Layer 2 of a small transformer language model trained on English Wikipedia (13 layers, counted from 0, width 128).
Take only the direct path to the model's output, skipping the later layers: a vector added to the residual stream pushes a token's score in proportion to its dot product with that token's output vector.

Output vectors of the tokens that the questions are about. A number n stands for (n - 500) times 0.0023.
"played ": 579 374 544 639 605 602 768 696 465 485 468 428 373 446 577 369 424 469 596 399 487 522 435 437 568 573 420 740 665 617 443 303 596 307 312 308 457 658 456 515 733 579 638 481 445 655 781 476 424 380 354 488 314 463 299 448 549 771 582 574 535 575 514 719 307 435 529 213 668 429 217 494 529 293 477 603 599 642 580 474 473 323 590 633 638 385 488 749 343 611 245 234 521 486 285 428 636 479 656 349 419 425 611 815 390 699 336 567 258 630 617 408 377 428 635 440 633 490 307 270 561 569 579 527 624 719 403 313
"rol": 425 311 524 691 504 631 392 752 551 556 528 563 432 502 598 197 618 607 593 415 546 438 428 270 661 534 568 359 560 511 359 413 684 452 371 482 299 710 471 574 772 485 446 519 438 390 199 374 477 336 418 495 547 411 321 307 725 602 491 539 387 892 556 314 834 424 514 171 562 499 401 272 629 257 618 449 336 648 643 549 484 323 402 504 643 613 439 332 601 642 309 525 386 493 524 532 633 850 537 543 302 325 718 605 368 571 331 511 364 489 469 507 470 325 528 641 629 474 807 446 735 484 567 501 520 668 583 417
"toge": 565 500 468 780 311 561 484 389 428 655 701 586 805 620 351 437 482 639 357 665 397 297 275 173 445 255 221 807 189 644 499 582 327 338 539 191 138 482 429 464 591 627 627 738 342 622 353 437 415 345 201 382 430 308 406 519 683 687 491 376 624 898 542 454 777 279 640 793 569 396 236 184 812 492 775 467 619 475 543 465 609 543 556 621 644 576 456 670 390 496 380 545 633 461 529 440 352 623 719 424 545 587 529 484 353 755 349 664 391 467 472 259 579 348 608 651 488 623 490 287 967 482 583 644 430 601 361 235
"ered ": 709 495 562 637 463 451 684 653 697 513 372 489 457 574 645 237 300 663 629 589 653 451 664 345 596 459 665 739 348 491 308 815 427 342 414 436 603 426 228 585 530 485 489 556 550 544 580 541 335 446 567 402 425 471 344 576 465 531 363 287 663 777 571 410 644 784 638 540 334 280 490 214 330 749 514 622 478 426 449 320 464 485 688 147 609 690 193 194 419 301 256 504 805 438 20 401 383 485 654 507 681 605 560 660 373 452 597 302 480 622 504 359 487 512 683 670 610 570 260 372 483 772 349 560 607 665 583 439
"inner ": 603 372 730 580 494 755 420 450 166 292 317 456 693 417 652 387 514 410 546 466 594 537 303 530 534 625 543 451 587 374 362 503 316 796 494 396 143 482 188 428 710 457 684 533 508 555 455 527 586 370 726 259 570 241 499 660 564 581 402 357 418 710 533 319 428 696 470 349 272 507 506 349 601 676 736 610 714 623 581 433 458 448 206 394 664 672 505 565 587 543 371 724 601 430 384 337 410 609 601 471 525 527 486 563 554 615 618 423 407 414 483 490 288 471 385 600 284 377 470 339 808 719 772 411 503 588 723 501
"Country ": 546 583 598 732 589 295 445 503 421 335 358 523 744 652 510 476 495 418 482 334 562 490 294 530 335 430 529 530 477 381 327 336 438 417 490 497 426 427 677 472 460 607 689 575 305 565 502 342 701 610 353 440 441 436 553 538 396 468 273 628 605 484 552 592 620 510 561 484 226 389 450 509 634 596 647 567 507 648 609 539 334 207 368 488 502 600 379 375 420 528 393 555 609 666 533 565 172 235 588 403 586 437 784 786 683 677 338 648 261 559 435 401 517 471 521 424 707 653 588 506 656 349 468 394 744 700 658 409
"fund": 546 458 518 662 386 409 437 632 364 450 479 656 463 607 555 266 574 636 280 366 546 361 588 489 499 329 250 272 407 294 633 672 784 369 498 439 488 637 525 494 579 485 432 470 385 505 346 497 570 312 510 479 536 569 275 554 510 406 581 769 556 665 510 523 563 612 623 549 303 396 670 201 590 627 384 758 586 599 579 522 430 522 608 339 433 820 562 459 605 510 447 460 536 538 475 821 443 518 575 493 415 347 845 657 256 566 378 521 480 489 431 506 559 396 578 192 362 608 304 308 584 731 448 520 746 412 352 517
"death": 471 574 429 515 483 374 760 699 632 730 596 683 716 484 553 433 538 602 762 731 596 273 396 264 592 110 566 866 433 463 457 370 329 510 554 386 610 250 697 416 660 685 751 418 381 463 250 411 425 211 708 402 500 270 423 611 367 433 749 489 624 974 523 180 328 561 664 527 425 343 710 262 354 535 505 624 733 336 543 414 368 148 599 310 466 711 479 446 501 614 658 515 537 644 284 667 520 727 778 396 450 490 377 360 349 765 500 423 496 271 270 297 330 505 420 429 166 610 416 356 842 627 505 647 554 439 677 385
"án": 695 467 403 447 437 423 603 643 498 681 705 674 494 565 732 619 340 541 459 450 421 412 511 600 533 449 135 364 441 475 535 555 340 606 675 287 268 541 411 254 529 599 667 409 333 456 523 164 393 439 650 444 757 502 392 644 416 681 547 444 371 608 545 418 352 860 506 539 477 494 187 544 599 418 690 585 552 625 543 382 698 568 578 537 702 563 102 349 475 558 230 345 844 572 423 477 589 729 513 540 333 391 582 684 404 557 555 547 342 634 408 420 491 611 306 494 466 487 482 563 438 606 596 392 510 509 527 296
"up ": 463 681 575 425 527 613 410 572 117 784 367 278 476 488 420 287 590 869 604 562 562 549 478 199 427 466 285 535 314 462 412 643 668 497 636 365 323 617 370 446 645 508 728 618 369 548 531 360 630 438 353 472 615 468 400 665 610 322 451 389 577 587 491 469 651 493 639 483 531 572 222 300 420 264 497 603 594 538 379 595 394 576 594 438 616 774 529 559 532 609 330 423 427 472 651 497 522 619 607 605 432 629 413 535 506 612 396 350 359 515 775 683 661 180 521 682 618 498 509 471 525 434 338 484 539 394 623 157
"former ": 531 302 625 503 500 540 448 484 245 641 561 508 516 471 594 388 641 248 390 678 385 412 712 381 413 321 588 371 551 420 363 292 355 772 494 613 583 539 411 389 598 592 542 284 271 439 696 502 446 415 495 402 504 330 647 555 432 677 424 818 527 673 528 493 520 879 547 352 499 229 630 538 685 604 390 413 425 491 785 477 367 474 410 432 677 814 590 671 375 745 473 458 650 594 406 554 393 682 416 356 422 420 902 503 323 641 649 653 493 485 293 468 305 592 629 625 534 481 323 268 469 237 631 400 435 575 338 434
"while ": 497 456 370 507 591 279 597 563 374 409 557 447 378 673 432 586 443 580 666 458 386 356 299 322 556 507 497 414 530 598 561 604 352 431 503 343 420 572 261 392 477 617 484 425 434 579 409 482 464 546 543 566 497 389 592 831 361 370 462 459 478 553 516 564 797 408 591 519 433 562 206 455 669 375 547 351 374 576 594 520 649 551 606 424 568 592 565 390 581 471 415 518 314 530 423 544 422 459 575 544 627 660 625 354 325 740 488 652 719 437 432 579 452 601 825 614 523 465 245 330 731 411 664 668 544 534 478 299
"a ": 396 529 484 536 609 252 661 347 520 477 349 384 361 348 351 561 583 712 516 560 528 500 479 685 381 754 681 265 644 682 453 508 439 363 659 617 270 641 763 420 269 482 496 543 479 406 773 603 477 578 389 551 592 555 566 585 619 542 540 432 520 421 452 262 262 708 523 566 635 598 522 412 440 381 409 429 353 453 368 574 593 629 738 499 824 421 608 668 570 344 567 475 374 415 283 535 622 567 533 604 196 612 551 380 445 299 442 453 367 363 745 651 520 531 639 534 543 439 421 529 404 535 373 333 424 583 484 300
"case ": 622 388 696 684 602 681 413 326 361 237 718 577 479 451 600 452 431 698 318 715 531 208 330 226 604 320 579 431 497 298 484 432 531 476 297 556 411 642 314 566 642 466 551 516 166 490 339 777 563 596 493 338 290 267 454 429 492 429 637 623 473 787 514 101 685 677 592 418 326 840 562 177 402 165 703 606 503 299 733 606 496 310 417 343 553 516 486 460 663 465 497 575 507 520 619 894 347 450 626 466 525 753 374 631 257 425 339 465 632 820 423 293 491 405 678 235 613 671 404 536 485 644 602 664 493 645 747 630
". ": 636 439 387 364 618 618 397 509 649 632 542 606 468 371 351 354 379 448 607 294 617 551 682 430 654 637 557 656 598 278 572 721 645 598 691 517 574 643 648 421 549 405 428 442 513 509 526 521 594 425 287 627 556 624 637 614 632 439 617 499 259 355 538 525 394 421 435 634 554 556 331 365 357 377 472 363 474 565 529 331 499 519 310 547 370 399 602 506 403 463 621 580 537 421 377 499 658 390 455 589 446 399 519 571 590 395 531 402 577 470 613 373 613 683 652 447 509 373 496 470 532 344 403 520 356 400 441 496
"ic": 541 278 394 500 376 745 467 583 504 581 658 535 508 712 655 397 485 494 240 409 266 756 390 687 614 696 472 386 515 580 561 484 511 543 559 391 400 616 661 495 453 534 346 381 544 587 459 408 541 382 426 442 480 504 597 553 416 425 650 444 600 522 541 208 536 485 530 556 608 123 443 317 473 524 406 438 279 673 324 575 437 383 603 497 805 276 498 387 454 432 651 726 586 449 716 434 566 312 469 543 474 649 559 556 611 508 669 453 520 562 531 397 641 478 318 543 195 537 577 519 438 535 376 439 717 504 500 590
"Country": 456 293 454 529 563 394 586 575 441 365 345 525 754 762 636 482 481 314 752 372 756 511 404 552 448 512 324 648 454 531 524 291 376 526 632 460 292 377 689 461 527 690 467 487 284 418 412 531 703 483 581 562 231 490 629 432 591 490 276 700 503 572 568 507 577 516 600 601 254 541 466 453 721 589 741 556 629 674 728 213 357 414 319 519 441 552 275 330 479 424 341 485 634 624 579 801 278 362 677 284 653 281 452 645 582 520 378 574 260 790 555 309 518 299 499 532 525 556 632 436 644 493 493 518 324 488 643 382

Each question shows what one neuron of this layer's MLP adds at an activation of 1. A number n stands for (n - 500) times 0.0017.

n317: 438 530 474 524 467 618 368 464 486 446 416 481 522 450 458 518 487 602 506 529 556 540 547 540 571 534 399 515 555 575 434 470 477 469 515 413 643 591 519 579 567 461 478 525 524 608 355 512 517 493 480 377 562 491 407 423 568 636 512 566 496 494 576 440 469 427 541 558 528 489 522 408 493 511 549 553 493 653 481 458 509 558 405 531 561 538 460 485 609 446 452 432 517 551 510 486 483 530 525 398 358 535 466 591 569 540 411 488 503 566 473 552 473 597 466 523 547 438 494 419 346 530 412 438 266 492 528 597
Which of these tokens does it push down most? "while "

n38: 505 551 557 653 537 529 495 534 619 498 512 587 418 599 582 496 553 492 573 490 502 583 522 622 388 515 541 462 521 532 481 507 522 492 454 494 590 443 556 570 498 492 601 522 523 495 585 456 510 444 447 629 465 576 524 486 467 394 474 571 556 445 460 506 425 417 428 537 484 434 381 396 535 458 533 589 492 446 465 267 408 498 654 427 525 574 396 455 650 555 488 675 493 424 395 420 494 436 354 574 487 508 451 357 538 486 516 544 488 500 509 448 517 422 471 361 532 517 510 506 406 474 500 498 500 496 595 526
Which two tokens does it push up most, strongest first? "ered ", "ic"

n356: 640 434 466 549 447 549 667 604 419 513 484 436 645 523 546 439 472 621 500 518 572 262 479 443 526 472 448 467 400 476 458 393 371 525 442 486 488 279 423 415 415 584 507 567 403 678 347 500 560 547 547 337 430 339 327 432 407 547 389 580 524 531 670 459 449 570 472 386 397 621 448 544 468 531 486 658 569 554 505 520 493 507 541 409 470 563 417 546 604 530 461 514 604 596 418 550 410 573 559 429 535 530 536 593 458 750 521 555 605 498 421 565 624 469 531 520 458 528 523 445 605 567 495 412 454 586 575 397
Which of these tokens does it push up most? "death"

n441: 412 494 510 568 342 476 409 509 506 523 569 510 579 416 559 458 566 530 579 620 364 456 504 445 454 549 492 459 476 557 557 560 610 536 363 450 375 534 588 538 552 396 467 405 488 628 516 510 464 518 506 460 539 492 500 428 558 543 552 588 425 543 350 692 333 404 420 463 598 556 410 441 582 435 483 443 489 522 473 530 401 415 410 459 489 491 513 521 552 461 441 589 476 605 500 546 419 487 511 692 548 324 550 494 678 588 433 574 411 488 466 527 457 690 491 608 500 445 551 545 483 573 430 512 469 484 506 467
Which of these tokens does it push down most? "ered "

n354: 537 512 441 576 542 565 413 413 472 482 443 372 530 450 552 537 406 528 475 488 408 565 503 478 473 579 500 468 502 489 460 570 517 578 567 477 515 557 412 469 528 601 427 479 618 585 489 503 455 592 486 421 463 629 506 522 495 458 650 488 578 594 735 496 435 481 505 422 475 450 469 561 470 493 409 463 378 498 542 525 581 550 481 472 532 476 450 483 455 444 503 662 486 496 475 450 469 528 450 372 525 496 416 515 424 510 567 478 512 535 507 558 593 466 425 539 490 542 571 399 433 455 548 475 440 475 539 633
Which of these tokens does it push up most? "ic"

n177: 522 568 434 474 380 604 483 508 441 498 537 548 421 512 467 583 509 504 535 515 528 345 465 666 426 358 413 500 526 421 450 504 415 503 607 490 577 535 541 486 454 449 432 491 485 468 451 537 515 565 558 588 441 507 389 498 519 441 599 474 472 397 551 416 491 412 575 443 391 475 520 424 441 432 654 485 376 455 498 456 589 565 614 448 544 439 453 469 407 508 490 496 502 598 490 546 570 611 517 516 460 508 574 670 606 527 536 463 551 493 506 540 583 484 601 480 535 523 488 552 523 469 534 366 489 375 418 586
Which of these tokens does it push down most? "inner "

n505: 542 554 574 492 554 443 381 476 480 421 433 530 567 567 403 512 468 525 577 447 538 565 569 551 447 456 546 498 379 372 528 512 496 606 413 390 476 557 460 444 525 453 483 527 512 384 550 649 518 510 498 539 568 539 495 553 457 504 493 427 498 466 645 472 462 648 525 491 472 664 409 692 413 445 494 401 541 481 492 547 510 445 610 469 439 522 693 550 515 600 475 445 429 427 476 511 486 459 465 483 469 411 463 542 451 443 478 458 563 669 430 532 540 525 500 568 535 603 370 443 291 529 387 426 524 527 563 552
Which of these tokens does it push up most? "case "

n101: 490 539 493 429 564 533 452 591 619 486 467 335 433 400 460 455 468 469 496 548 503 488 547 524 622 465 502 627 483 503 540 488 419 436 510 461 585 494 548 453 485 507 531 460 532 509 500 512 523 512 440 568 539 553 474 465 505 436 441 533 459 432 448 502 519 555 544 510 544 542 448 552 546 565 460 530 585 470 511 475 594 425 387 492 544 568 540 444 437 442 514 564 421 543 458 487 455 393 521 271 376 536 367 582 513 422 580 530 531 447 579 384 565 500 546 498 517 580 469 505 412 609 573 551 551 492 427 468
Which of these tokens does it push down most? "rol"

n80: 493 544 575 418 368 512 453 436 458 482 488 598 573 538 409 451 502 492 533 572 470 500 452 615 598 519 506 415 535 583 518 400 504 449 459 577 447 543 599 513 585 500 535 517 404 542 526 444 359 504 534 597 447 366 549 547 533 477 532 541 542 564 553 487 457 450 448 511 555 610 557 457 603 338 585 721 462 457 492 507 443 542 483 472 618 598 382 400 578 361 457 383 395 418 514 496 463 526 524 589 592 527 523 428 417 535 510 519 552 603 621 494 545 385 315 443 554 524 530 426 401 468 531 486 566 484 464 488
Which of these tokens does it push up most? "case "

n139: 443 481 479 552 542 371 464 648 463 460 609 462 404 539 544 635 559 382 483 493 453 463 578 543 457 520 557 393 415 552 689 451 531 479 585 555 551 490 541 410 522 497 520 555 440 572 510 395 459 514 592 472 514 382 602 609 329 557 422 520 363 458 362 477 608 529 532 389 606 493 266 487 422 488 400 475 403 459 453 519 438 581 545 451 560 592 607 448 477 434 424 664 598 746 470 597 410 389 341 578 574 414 470 530 510 699 572 493 504 507 497 510 462 589 552 612 653 462 424 439 403 618 537 526 423 420 351 453
Which three tokens does it push up most, strongest first? "while ", "former ", "án"

n333: 385 423 367 612 449 535 461 255 559 556 693 492 558 524 434 458 398 574 611 528 466 504 584 592 476 517 459 661 703 544 596 524 542 500 535 305 528 475 624 320 422 404 446 451 592 483 525 519 534 583 329 556 441 395 567 669 493 537 357 375 571 425 520 517 669 500 546 478 579 446 502 550 677 605 519 587 424 581 413 446 403 535 389 570 565 489 592 366 545 484 463 604 600 397 435 334 508 456 382 469 605 444 424 473 555 609 409 611 397 545 649 500 478 535 523 404 535 546 437 447 580 544 543 449 505 336 388 371
Which of these tokens does it push up most? "toge"

n488: 526 601 467 514 461 480 521 394 404 480 584 450 407 563 498 429 579 574 519 558 554 410 335 413 533 420 523 435 478 492 532 483 591 493 471 459 617 614 486 558 366 545 483 549 431 511 604 413 469 504 620 588 554 607 530 440 569 509 500 511 507 427 396 462 520 469 646 610 483 648 542 529 510 444 491 425 545 561 615 452 410 512 523 437 608 327 428 400 444 517 428 546 448 612 528 419 483 563 500 518 430 485 573 547 500 437 569 465 543 444 486 584 545 589 415 550 444 473 566 542 500 506 537 275 494 359 420 649
Which of these tokens does it push up most? "a "

n442: 568 574 449 416 465 415 504 379 493 543 520 484 561 571 516 516 472 474 463 468 472 581 468 402 602 519 419 440 551 454 546 514 521 572 483 515 498 469 552 633 653 460 538 467 536 500 527 572 374 445 497 528 544 492 565 446 464 510 490 614 435 529 512 455 557 533 428 534 496 433 597 510 423 480 574 478 572 479 469 571 491 495 482 561 520 562 554 519 394 495 564 454 423 350 506 534 551 429 521 515 559 498 513 488 484 454 527 443 482 508 478 505 458 597 589 462 462 553 473 477 489 493 447 516 445 439 442 548
Which of these tokens does it push down most? "Country "

n17: 533 535 519 489 484 578 595 433 422 519 649 531 562 530 421 552 616 428 492 500 545 372 397 332 467 633 488 506 518 485 439 585 419 525 466 496 415 557 557 692 508 612 410 411 554 480 531 413 445 437 531 340 488 587 559 534 529 474 506 482 564 443 436 471 563 416 433 652 450 498 541 542 491 553 553 540 599 459 500 394 463 485 591 371 540 556 484 514 455 462 456 459 596 553 456 381 472 565 443 484 536 426 458 537 458 454 449 522 492 578 468 479 504 582 365 567 396 502 550 402 479 557 650 483 551 554 584 405
Which two tokens does it push up most, strongest first? "toge", "inner "

n255: 547 590 488 500 494 579 371 384 542 480 517 517 500 484 470 522 457 501 433 444 499 496 495 487 515 553 505 525 439 464 494 486 485 510 540 489 430 563 484 540 518 592 411 486 543 555 484 493 551 506 463 468 542 490 473 489 537 619 501 457 521 477 473 473 519 509 617 486 490 529 523 464 557 488 575 467 488 564 462 522 518 501 522 438 444 540 543 438 501 488 446 531 506 491 498 549 527 533 432 510 472 493 576 500 442 534 599 419 457 519 445 460 574 433 505 464 459 500 512 526 491 394 445 562 524 527 480 388
Which of these tokens does it push up most? "toge"

n266: 539 489 497 529 523 515 486 462 511 459 439 506 575 494 484 472 530 459 487 514 520 526 593 502 641 515 505 562 377 516 434 486 514 456 553 549 576 490 461 566 511 480 447 405 550 506 482 437 400 471 427 490 503 530 483 485 479 538 552 460 420 535 500 500 515 517 481 517 598 469 494 408 599 581 486 508 447 569 477 584 488 587 552 477 471 507 503 492 421 489 561 431 456 456 513 586 476 526 409 528 479 600 537 472 542 578 528 429 492 554 480 497 466 445 437 533 467 414 484 514 364 381 660 465 567 562 535 504
Which of these tokens does it push down most? "Country"

n70: 543 444 510 458 385 505 570 469 407 488 574 507 470 484 500 610 554 420 405 543 557 510 604 457 495 418 485 593 445 543 507 416 481 547 555 445 527 511 486 423 553 467 579 468 553 436 414 541 484 510 465 535 522 520 489 520 434 532 485 532 520 482 447 456 505 505 496 432 495 500 458 450 466 632 551 590 459 574 557 398 405 419 398 433 598 589 571 550 528 449 547 509 449 445 528 520 524 491 402 479 641 554 531 419 474 446 467 554 497 354 550 518 540 504 626 474 423 595 491 427 514 474 487 537 522 544 519 577
Which two tokens does it push up most, strongest first? "former ", "death"

n239: 459 544 532 615 515 465 492 464 471 506 469 577 588 442 502 413 650 472 382 547 486 435 510 482 607 548 426 504 322 490 423 553 463 451 498 367 446 390 428 477 380 731 498 393 517 591 500 542 500 512 523 486 384 740 476 344 553 467 505 583 484 463 404 577 504 615 434 545 445 466 449 567 444 486 467 434 476 480 582 528 542 549 494 449 435 520 526 581 456 509 548 496 577 620 469 454 500 464 461 446 365 410 476 589 522 577 447 528 572 409 301 583 554 579 555 622 459 634 450 498 412 464 604 546 423 666 530 562
Which of these tokens does it push down most? "up "

n407: 428 534 504 504 436 567 573 517 493 460 391 559 510 530 570 434 616 571 388 492 487 559 489 430 545 634 506 447 455 447 579 537 327 564 442 502 476 493 361 580 525 531 436 590 488 468 444 464 518 487 460 440 466 573 441 459 571 502 463 538 541 506 522 413 538 453 559 660 513 600 411 555 542 508 456 607 381 565 438 543 406 584 473 599 326 368 438 681 478 500 490 453 468 604 471 387 471 447 535 434 518 448 475 573 574 533 626 472 505 457 434 623 550 505 431 525 531 515 457 476 334 610 511 619 526 489 502 418
Which of these tokens does it push down most? "death"

n319: 464 488 531 471 474 483 476 390 455 464 424 566 379 592 468 605 577 603 530 322 432 521 600 351 556 560 597 421 526 470 543 413 562 571 526 656 623 587 401 542 431 406 492 546 590 551 366 518 448 405 520 491 609 297 508 607 638 485 532 540 368 530 198 628 655 405 487 507 511 474 566 585 454 543 393 617 512 551 376 454 485 434 592 524 507 322 495 522 556 638 532 423 467 374 628 545 505 665 535 544 557 523 600 554 391 680 475 301 562 502 415 432 452 473 409 561 434 505 495 638 355 530 465 558 385 475 507 545
Which of these tokens does it push up most? "rol"

n76: 571 507 426 529 669 454 731 700 466 515 619 380 302 575 576 471 522 426 402 398 521 493 597 327 524 384 577 573 615 594 432 463 380 511 458 701 532 581 495 387 732 433 589 538 537 503 433 567 328 611 406 494 423 533 419 341 396 521 457 665 460 588 461 508 571 465 484 593 477 633 495 468 526 420 568 542 411 481 507 489 470 558 486 535 547 503 462 557 500 479 553 611 463 433 403 598 324 510 410 557 428 523 506 621 624 579 528 528 404 437 489 511 514 423 384 436 457 582 454 442 432 635 472 515 432 444 328 457
Which three tokens does it push up most, strongest first? "played ", "case ", "rol"

n330: 571 509 546 482 447 553 541 480 482 463 452 368 410 473 478 487 514 420 426 550 551 454 471 457 556 527 509 497 551 521 465 464 620 496 518 505 508 502 538 446 485 432 500 531 448 411 545 496 585 515 513 486 533 455 439 518 464 489 470 561 416 558 571 503 569 527 591 587 465 487 635 480 475 417 464 474 574 565 485 533 427 521 463 505 596 578 481 412 456 473 473 536 472 420 572 560 428 442 517 502 495 511 528 527 511 440 509 548 484 536 515 459 501 615 622 387 467 538 522 503 454 470 544 612 428 389 598 506
Which of these tokens does it push up most? "case "

n24: 587 486 468 540 492 558 470 495 470 542 501 474 504 559 533 435 452 515 446 501 556 428 523 408 510 556 461 544 451 488 478 511 539 485 412 466 494 479 547 486 526 491 588 464 541 560 513 519 493 503 470 453 450 396 472 479 490 511 490 453 500 495 678 551 549 523 514 547 571 479 532 558 532 549 516 514 486 494 489 488 557 463 540 474 514 483 489 544 518 483 431 528 486 479 552 479 438 528 522 477 495 457 470 424 488 538 487 463 526 509 397 495 452 436 551 495 475 553 496 499 539 497 561 472 495 534 517 493
Which of these tokens does it push up most? "toge"

n46: 474 548 564 475 451 566 594 406 504 556 391 523 542 439 310 498 465 590 500 533 424 659 405 407 474 528 416 484 588 456 611 577 489 453 568 515 587 380 516 518 504 583 408 528 322 459 576 342 464 512 569 473 517 404 538 464 525 595 348 483 529 463 556 545 629 401 572 574 566 438 464 523 563 506 480 581 580 571 454 530 496 610 541 543 568 493 479 427 507 465 551 307 459 508 585 447 436 449 641 500 559 476 543 488 555 439 498 543 411 620 539 567 409 482 481 428 451 494 459 378 485 490 730 561 529 428 512 428
Which of these tokens does it push up most? "toge"

n496: 562 564 525 545 480 535 397 471 528 561 617 442 504 441 560 564 487 606 626 489 465 590 489 633 507 486 515 482 502 463 469 606 482 526 523 507 561 491 608 467 426 433 466 479 581 491 511 508 437 473 422 483 523 512 500 459 450 559 602 451 518 531 653 513 498 485 577 470 536 420 482 527 532 407 482 402 466 474 477 476 547 371 566 449 584 520 459 443 485 486 483 536 388 409 535 369 388 551 495 492 380 556 462 534 383 472 529 516 496 577 588 453 573 550 590 492 453 481 579 559 424 478 481 443 468 431 476 486
Which of these tokens does it push up most? "ic"

n291: 450 330 537 451 457 446 678 551 558 609 588 502 561 517 479 443 451 472 436 560 540 434 481 465 744 410 416 460 487 533 518 429 450 454 421 496 476 435 581 478 438 558 457 424 462 610 418 500 502 492 539 458 516 386 479 568 508 479 625 472 605 466 632 487 403 613 568 467 494 573 555 569 467 488 410 473 574 525 504 559 475 602 486 449 408 447 385 438 570 453 531 494 702 545 515 547 334 625 556 440 584 485 632 414 435 637 481 514 552 454 493 419 517 380 446 522 584 545 420 498 471 500 532 387 603 479 543 369
Which two tokens does it push up most, strongest first? "death", "án"

n497: 579 543 471 518 421 461 478 514 478 547 445 512 493 522 501 552 511 470 577 569 564 552 571 579 479 584 497 445 520 537 592 495 552 613 588 521 462 460 469 506 524 537 497 512 571 511 549 488 503 410 485 520 480 637 414 445 493 457 539 430 489 439 523 457 421 533 506 523 543 501 478 483 535 418 472 478 441 533 517 455 530 479 443 469 472 471 525 500 555 456 499 445 426 372 496 443 562 468 456 516 461 543 530 496 472 503 516 531 501 480 513 477 580 473 471 489 468 599 569 385 428 481 452 605 530 529 508 403
Which of these tokens does it push up most? "a "

n6: 587 605 495 457 484 497 407 470 445 552 562 527 558 432 439 561 532 451 458 455 482 572 588 494 472 497 521 543 574 432 472 421 606 474 538 485 458 563 530 475 640 452 394 475 468 376 434 521 495 623 530 529 519 557 482 503 541 389 490 407 427 535 608 562 484 486 549 616 441 539 512 450 536 495 570 559 640 446 554 619 479 377 455 381 491 525 482 511 473 571 597 495 421 491 460 558 500 493 417 462 538 556 579 529 534 500 461 467 475 598 538 628 388 489 530 459 526 455 343 421 448 554 553 526 484 463 427 459
Which two tokens does it push up most, strongest first? "fund", "case "

n461: 466 627 494 525 521 512 428 566 360 465 510 434 540 520 593 492 388 537 422 403 385 461 605 406 435 540 486 547 467 479 449 429 550 438 525 473 670 547 472 479 562 474 525 559 436 656 444 409 538 498 452 457 381 426 408 389 498 438 515 498 605 504 497 402 646 362 558 513 526 635 586 504 586 352 612 629 515 496 490 511 484 512 554 519 445 451 449 611 565 547 535 383 482 400 455 441 504 554 455 546 544 494 475 443 622 453 582 504 531 467 472 593 553 566 523 540 539 496 518 519 465 553 538 561 402 540 402 407
Which three tokens does it push up most, strongest first? "up ", "toge", "case "

n59: 669 500 506 383 677 518 444 625 524 502 368 593 539 466 462 512 523 563 498 596 584 566 449 586 586 424 441 470 416 463 438 495 460 405 508 517 493 618 614 522 517 489 461 414 391 342 542 397 402 580 423 361 488 579 581 524 489 525 553 381 456 536 461 456 542 481 583 536 489 381 654 460 512 470 509 378 497 465 606 498 410 560 541 440 570 520 423 573 395 443 464 527 674 468 573 574 513 517 525 433 492 536 416 422 406 466 508 546 491 620 563 450 486 657 409 488 522 504 502 540 561 441 514 361 438 463 502 600
Which of these tokens does it push down most? "while "

n196: 467 560 467 425 594 445 467 409 614 598 475 473 484 478 470 491 595 642 592 559 423 559 568 495 446 477 502 337 572 477 552 520 419 490 498 570 531 464 525 608 477 463 502 492 405 235 560 415 448 340 508 546 469 642 512 577 504 472 473 560 540 421 556 512 520 504 565 577 428 642 464 502 523 429 523 558 449 576 520 544 571 416 546 478 448 467 511 514 587 452 361 356 436 489 528 352 477 522 718 557 532 576 541 311 584 398 374 335 358 641 483 533 437 500 543 415 565 544 434 556 489 464 443 518 574 433 586 574
Which two tokens does it push up most, strongest first? "a ", "up "

n245: 657 396 491 553 457 577 698 547 492 500 575 365 459 423 517 387 374 567 498 432 450 292 494 397 478 540 356 607 437 333 518 457 480 468 642 607 594 422 437 527 534 598 532 403 548 639 525 491 493 544 452 429 352 427 490 445 453 711 351 724 608 514 645 445 536 358 486 498 459 529 578 533 487 475 565 572 444 540 500 518 548 565 557 482 537 535 509 526 614 352 524 669 476 566 422 520 374 561 323 407 534 431 561 551 557 655 547 509 427 493 482 416 474 336 503 529 531 531 562 523 558 584 477 477 409 461 507 443
Which of these tokens does it push up most? "toge"

n376: 456 522 449 507 474 520 507 506 503 638 403 482 362 428 543 526 595 598 425 507 459 648 551 419 416 526 551 464 546 481 471 416 574 519 559 645 508 496 524 551 563 486 569 531 454 412 610 493 474 571 547 467 482 491 396 608 454 476 542 377 374 464 531 492 575 529 445 510 529 556 575 540 678 473 510 479 474 458 398 506 446 594 495 502 523 451 413 355 464 500 614 539 565 519 478 464 591 500 466 447 459 560 546 606 442 474 546 498 401 477 532 469 493 500 525 446 567 514 429 404 461 470 494 458 434 437 447 531
Which of these tokens does it push up most? "a "

n263: 505 487 544 533 508 537 553 493 460 463 511 645 537 561 389 534 600 420 566 478 477 348 482 332 368 422 515 539 305 500 489 449 558 456 733 238 524 474 498 386 532 366 551 355 480 564 438 498 487 435 524 432 438 529 490 536 486 447 529 498 423 456 597 464 569 571 337 471 490 519 534 457 500 556 560 500 565 506 504 453 566 405 533 618 558 547 477 457 558 646 645 489 434 494 520 556 396 618 611 393 466 591 482 485 491 492 491 473 444 524 278 549 437 588 666 498 545 592 538 502 529 473 545 606 413 579 560 568
Which of these tokens does it push up most? "death"

n98: 367 517 506 396 464 372 552 586 513 522 629 456 578 456 525 474 421 489 355 409 326 526 529 504 557 588 502 387 498 510 539 445 505 512 512 530 542 386 564 498 383 505 496 429 471 738 518 519 477 500 394 457 595 468 293 419 462 521 522 577 502 472 568 398 502 529 500 623 496 609 572 457 496 430 563 623 497 459 508 518 453 597 420 520 448 540 405 585 482 515 540 569 588 524 500 480 530 469 511 367 518 483 498 619 586 551 494 611 453 478 412 610 467 477 526 528 630 533 559 409 446 579 507 504 554 382 613 343
Which three tokens does it push up most, strongest first? "án", "Country ", "fund"

n171: 603 491 525 540 384 467 672 618 457 529 552 541 644 543 528 470 424 530 412 544 500 247 527 407 564 455 385 524 408 442 414 352 339 492 420 483 440 363 434 427 545 688 604 521 500 621 403 506 493 496 536 352 363 367 353 484 429 516 436 561 596 540 571 493 471 575 523 479 460 539 502 566 428 504 575 690 730 594 534 568 513 509 458 373 542 529 408 508 498 523 449 541 619 663 416 512 408 607 606 451 522 570 616 511 415 616 414 530 522 458 426 478 523 366 439 396 469 498 440 493 690 582 608 451 480 598 517 343
Which of these tokens does it push up most? "death"